Layer 5 of a small transformer language model trained on English Wikipedia (10 layers, counted from 0, width 64). Numbers have three digits each and are written without spaces.
A neuron adds its activation times its output weights to the MLP's output. To switch it off is to set its activation to zero at one token and run the rest of the model.

Output weights of the MLP neurons that the questions are about. A number n stands for (n - 500) times 0.00073.
n0: 410719700388528637440516412332306936744638567743078360721675599246536509405184816729119763443487380597489534253691452087426575799736650406310512487486322071351475511731471510430316520603658387
n8: 532447449691396417500695467359562529461483577373568486479388353804740679502418674654510681489601462680393689573648468668447355572307456468444506667356383456486494498330185484750522418196467263
n16: 566294671650463619431612389477557706287427323525406766460556324538578401319543594593353464596396574589476489472402486285457652427464444634399469428706498488456489328656407506661449477774453585
n23: 580179561519619393392592379447722544584436409450425545751522402498660462549324669662479515488507340494365626525624590109275675437561531464381550615783656417314615515440353438575506349385458477
n28: 531487567566540483615367757337470264438154423463870185493552477281631438475500542625522262629367367801557359757563461600338578518387472469444538579572598497528602498472366385727800389410452521
n32: 348849681573403769591425577452457413445721586496384517523483520346421402562886396634666417532462411495398409533441348740597447603435671477504569457452385397343672486475421447178629552559444302
n36: 715413425516489435569497646463488439482587569546627346398499636446490548447499485701433472420318375700560542346288307599388625391556531372540645528382370651822631417465459196487570839373527505
n37: 625364538436481580629511713693653397426523604697485479441375426399765375325406448526483650443595588553544582306426488467436593548514587303559511407329352480471583695341684620488330483335459405
n84: 595557344437391561496659442342317801213656520682526507587574561867500450356238381569477574536650426413506694422322402710530547677600391475534645558275296459262387630689442467566476377454557446
n93: 665504522584631722551411024157558483440452777558612525578460511587749422493536622614526548373591588572451352597414452511521469468243200569069244725463370393600594462654253455305581723750500556
n95: 608405563399632301531414641404483379456444531630387538467515683585441709471369540587763543404418486626608340662617384531659567513689513465420267450526494524172534512515519329386571459559360308
n96: 318781323792465628658481551322722661318369661582391343274641621557589696416257349369324359678342493636615415334497093538734410568654537187713450778462518604712811317465226468722518462672318467
n100: 671337516319546305691792255386566651191605355346246696595652536390355746449464590326420494110593665223349616480395533619847530418631621562700870381408309589362254364855253380677961493463654586
n107: 417406314681588628567303217475625532350923528519415383645436622573822453791779655445165724524415501487463596479329634559511670459532831430629547292619446389529484510497523303223313451316438452
n109: 297350478471526297681402569725570445609625527861415557407436580512367651480407445370535418495414240543458532294459505440575661443533649536359636524400385473557675491478689496303363592527664408
n122: 873357524709646555364601547520501467707526364664557786402532295497524534351292660679295530656307372432587641606432636337485473522463468517172609557383519776254476183554394385606621494345466701

Each question names a token from some text and the token that comes next. It shows the activations a of the neurons there, in the order above. A number n stands for (n - 500) times 0.0068.

Then comes g, the gradient of the next token's log-probability with respect to the MLP's output, scaled to length 1. A neuron's effect is roughly proportional to its activation times (output weights . g). A number n stands for (n - 500) times 0.001.

" considered", then " one"
a: 755669492510485494578486486494476974517489725475
g: 732558602498518502291462609518552446314489702528513479402384381717449650372381471428686580593546324520625455654586466510528508538350401519261500481625337661745515361309737716439570236492299378
Which neuron, switched off, raises the next token's probability most? n0

"4", then " de"
a: 499497679618500549477499499500498500500500487626
g: 371519364601365412282650746447484512233455705391394735477378490516475493262507420423296387506467702642488399479614581274419616664640508544544431595663614505633501238458496653693502442568447685
Switching off which neuron hurts the next token most? n16

" to", then " help"
a: 668651498476486498528491494500505876499493765497
g: 357475500400458302524554432528390447592548566481377505297343506632441466457441466526475491687232596497695356700411522381514495583653481496559256561299538529576536464682464719509473257887789627
Which two neurons, each switched off alone, lower its probability most, in order? n96, n109

" head", then " of"
a: 493498500500476488539479481500487495495482476500
g: 528592480419353676313385543386652494655689292514468524556428465515458525474418393303478778550492534378465608593354536481396581525397616616406586535704776377505319505438555775064504563560400549
Switching off which neuron hurts the next token most? n28

",", then " he"
a: 668490475478791491567495494500477479494483617500
g: 456501268444426585574413473392499499609391534468607392404598566530420552431553708624834653514364451496555632386755516145262649772430279610466419563474518334389504380532589446410597463694598400
Which two neurons, each switched off alone, lower its probability most, in order? n0, n28

",", then " with"
a: 701487530482477493482577490500477497500484592497
g: 417387530562554486392432515758640307539545366595632688530448395291581305573611384723609342555558469421637333455575732500498507611698321214557572575510728413371535581604201509469478315428453478
Which neuron, switched off, raises the next token's probability most? n0

" released", then " when"
a: 482475488779476477735499499500503860488490779490
g: 459574608572318494397540498491373530727635490384500519708558436420308724579504406375601386483449454414533672352778773341294446433805406519365534612527528268366603416493549537623458331582640299
Which two neurons, each switched off alone, lower its probability most, in order? n23, n109

" was", then " born"
a: 640476486480491491518497653496484645495475741491
g: 537320641559526242519425396427446370354393675543601412439508441365483200564507479499641467427478384433470554594881453652429710407473641672677606606463695380338449342507446648469506493683716339
Switching off which neuron hurts the next token most? n109

" full", then "-"
a: 500498499499478482482479475500478500499770480500
g: 158321498555596687538394453590586566556682443322463412731535495550529611371390422672575316358599582233538763534371813495347385420509447393419513533487383521549497731368505472510388629433610644
Switching off which neuron hurts the next token most? n107

" an", then " independent"
a: 494475487499476479512492478499476483492502638500
g: 584460582609719628701328479707643555278632252547553420445606621502575595628474525310381457403647321315494296435373388579436599506473410541413484534512377647245621607406482466587470838546295458
Switching off which neuron hurts the next token most? n109

"P", then "op"
a: 500500490500486500478494500491591500500475494500
g: 525662231511448511558671381344493458474324635705471429602289527776246434624511638733625570442453716418419492701362493541709499495381645407480467488349519363596486580522284302702393435478492482
Switching off which neuron hurts the next token most? n95

" name", then " Pi"
a: 500499500499478475496504569500481500500496499500
g: 292522457499403362692656644603546633422333701722432398283556672617490597315392232393397569523344423425669432455432500428723586579673567152739527448462464517565553369529568501568359531482591486
Switching off which neuron hurts the next token most? n84

" only", then "."
a: 482494490489496491485503478500477478705481580497
g: 378547419295626504518527319538613469589415253564485356667412429299592376695598760401551365196582664389350702491532512316494599445594814397340526696390482455549505596475624503470571538419655571
Switching off which neuron hurts the next token most? n100

"D", then " "
a: 500498477542488500497482496496481500499495488586
g: 673666615678445553469499475453452483553413412640360523370291386651643673463313557703497495654388513582471395489348573798570571435301644313547545610411501377619508587505379392441802368217421320
Switching off which neuron hurts the next token most? n122

" active", then " in"
a: 495487499600608498521499500500619541493475514475
g: 595467542484564467487462429699243505500632469602566714339443575477570306612464480459622755263475596547640266690433294440376718689450476331642376552569488538606321523451424333323371792494494488
Switching off which neuron hurts the next token most? n95

" is", then " the"
a: 479489475480500477799563475498495603500479712500
g: 490467677503383682370775498658407624467441479680618539374484585557434296404375589334516694317735563419712425305521496535429476492458495757409359633314512370497426676425546606418324347566328709
Switching off which neuron hurts the next token most? n37

" Cuba", then "n"
a: 500490484765521505483490499500496500500498482590
g: 305546567337644674599545490471368446258541622684597418517661607456504690447524365385629418417584317593479350571584355727288250630614613357669688585350291444605311534539449541532467424653532341
Which neuron, switched off, raises the next token's probability most? n23

" f", then "ed"
a: 499500478649499497605500500499480480479483475482
g: 511658650504590641522686416523213446326438225464423552516487605545597501782570462492514502387439390509503846696356483494700477570368209443371378659416479570503268515433708460439463436462653555
Which neuron, switched off, raises the next token's probability most? n23

" five", then " district"
a: 490481495497499752481488639500492500495481501500
g: 530591384527531508686296542481596410288445691293448749673289466721481622349559429390354416656454394747566449394561625492427591475567587331372462406455539396546665361502320392553391753767549509
Switching off which neuron hurts the next token most? n32

"FM", then "V"
a: 500500477476479496480476545500509500500476488499
g: 373487507323464537619497595504535656519772423724372471363683448491593367547513303320449522416526345690635421690700521490557321522596409544515387445592149447712621662605557444407334637347301477
Switching off which neuron hurts the next token most? n23

" with", then " a"
a: 501816500482495478481478476500479492500477628500
g: 645484474578592577419505443427391592614374431628610709419333507498496427585621544367422641321603381447669267666563483212411620733596241401593521444218395623501589323375581594595593286629539635
Which neuron, switched off, raises the next token's probability most? n8

"table", then "top"
a: 500489500484488487538490499500500498500489561487
g: 406312412566557395521520485651378379682577549680490546578498459778511537436498720532461391592596464744477384821380504372508488580445475458366631314702184334220449530514596599640454396329422529
Which neuron, switched off, raises the next token's probability most? n36

"7", then "3"
a: 500500902807500478510499497500476489500500497583
g: 476448258607591353381461523541642515589718778690288551682535661489568549490503401259642327567385325775561534522379682374429252541381492532470461424688350326414600490503677362538453505455452589
Switching off which neuron hurts the next token most? n23

" of", then " his"
a: 703809499485499575484482497500545727493500477487
g: 410452456493356520525472607557483554508541398621553446443612485557672512398530694336845571286489523294448877738301570376374465575291477636566468528270447437660360453499460535520674466225578521
Switching off which neuron hurts the next token most? n8

"P", then "ier"
a: 500500477500498488520486500476558496500491499500
g: 512668462390345471590441663255567592484382437437444606404524463576243481692351598735445413677661378723208541550449316505502558563501484514616706445530603442496355364332663568574230406636673561
Switching off which neuron hurts the next token most? n93

"4", then ","
a: 494475812846500475540498500500496492500499475636
g: 596538536359531267888448670597443489741222499373557559355427482372360210523523596512510526403554628521485431321520545339573502490705649445396479647551695659484438493396572640353462250572543550
Which neuron, switched off, raises the next token's probability most? n16

"us", then " W"
a: 492498498497500492496769565500491483500493483500
g: 422436718639417535597642435656568493436344534502490400341794377909402405315485432540445451600215345642667408399325456644515588614608405464405550344513518597499292392632525484583490622580349573
Switching off which neuron hurts the next token most? n84

" found", then "ing"
a: 488487490664479488854481488500489893536476672499
g: 326605364428776700614538403432379569184627463464533468507547326428557595685501632732497620645417440621469471627418456663741465595499489591366560450466395587377599590436563470363197267290508408
Which neuron, switched off, raises the next token's probability most? n36

" created", then " over"
a: 486475500544481476628488498500500743477500671497
g: 635526469453225510544630565463641339681467459487485763493476331353553507454375581524814525582374654630224327352461562584354394555534642643641581487286786477531322611491308406508440494581435414
Which neuron, switched off, raises the next token's probability most? n96

" the", then " first"
a: 500494498495537477488526479488512500499499486498
g: 723654671421680565400398323541596397188563461450494459371480493473411277470391662515276496578565452750584477660463478504854563445462315430579592481510210484557383548571430470600703500411416675
Switching off which neuron hurts the next token most? n28

"a", then "'"
a: 500499478475500500488628479500499494500500496489
g: 366385497597479413485390401532686414768434311378628408570611661264588433734523509357519508256362688401463566647532527475238665443545446557426640351406503458492601579389415574613699406348776663
Switching off which neuron hurts the next token most? n84

".", then " In"
a: 480499479485498600475607482496493492500499674500
g: 394546228437522445542595341318528455388594352558574692379477541524350686586502697535535547482514536262633479262301721493334737756589491431571485764506407318562685488633507440421510553431293538
Switching off which neuron hurts the next token most? n109

"as", then "all"
a: 482500493499500492475722508500498483500481482500
g: 515518363519783428372587577614532551341425559574361525654633596621546538467357519630481460390504410474604385677486504523354717429540382335642431427287127492341667706443735324670383457418669419
Switching off which neuron hurts the next token most? n37

"lat", then "in"
a: 492498491499498497485501476500500499500530479500
g: 619390448544502222568502492434600454700633479502456429505588253695404500429474649568188636552516664551402583548632394349609486518512670447623477413701245446407442478585658340499306841461312470
Switching off which neuron hurts the next token most? n107

"5", then "9"
a: 498482674776500560489498499500495496500500496933
g: 619409506418381175507460383502605524502542276465509466350570352500358667423564462614281590532762376301493649722634303531682557290523544426454681674549452679685489414552473476735593388434583381
Switching off which neuron hurts the next token most? n122

"\"", then " musical"
a: 499499482552487543478494483495481479500490505487
g: 515721328520442285540554633570418459543435839525605458445392484493402375467683430434814533418414386520315384585598312605779692524478713401531410550558352317446505503509311482742515444470321566
Which neuron, switched off, raises the next token's probability most? n23

" of", then " Mah"
a: 523576495478489552483476495500483543500489480499
g: 578601472284706383731333242668503548428727550358422407471660615473680403371600586571319620625294558472652616335495462347372425356415584453680559438620421509315478653523528460453511712406643322
Which neuron, switched off, raises the next token's probability most? n8

"t", then " established"
a: 497500499497500482490475493500479481500497476499
g: 583486569489642307591421379432546587342432504309414589380304460355520681662457544506479694409614349343333429349558868452339615492409483618486702540615530517225410428512498648397603743540567717
Switching off which neuron hurts the next token most? n96

" Private", then " Moon"
a: 500499500492484494498556520499657500500485482500
g: 614683591649495589268471478509348429702677564351297544483652728816399493265448484603267413528369505551380588402333232449616503486712425603561344382495630584393545506515582489404401480531689479
Switching off which neuron hurts the next token most? n95

" divers", then "e"
a: 478478500475601488531489490500484481477529554495
g: 673502422417593710433481316460538454450580396503450324376272577446646659342714527557520517343551489266535765589429632557554256459739586435533492514406308587745396250496430397536530619586730405
Which neuron, switched off, raises the next token's probability most? n28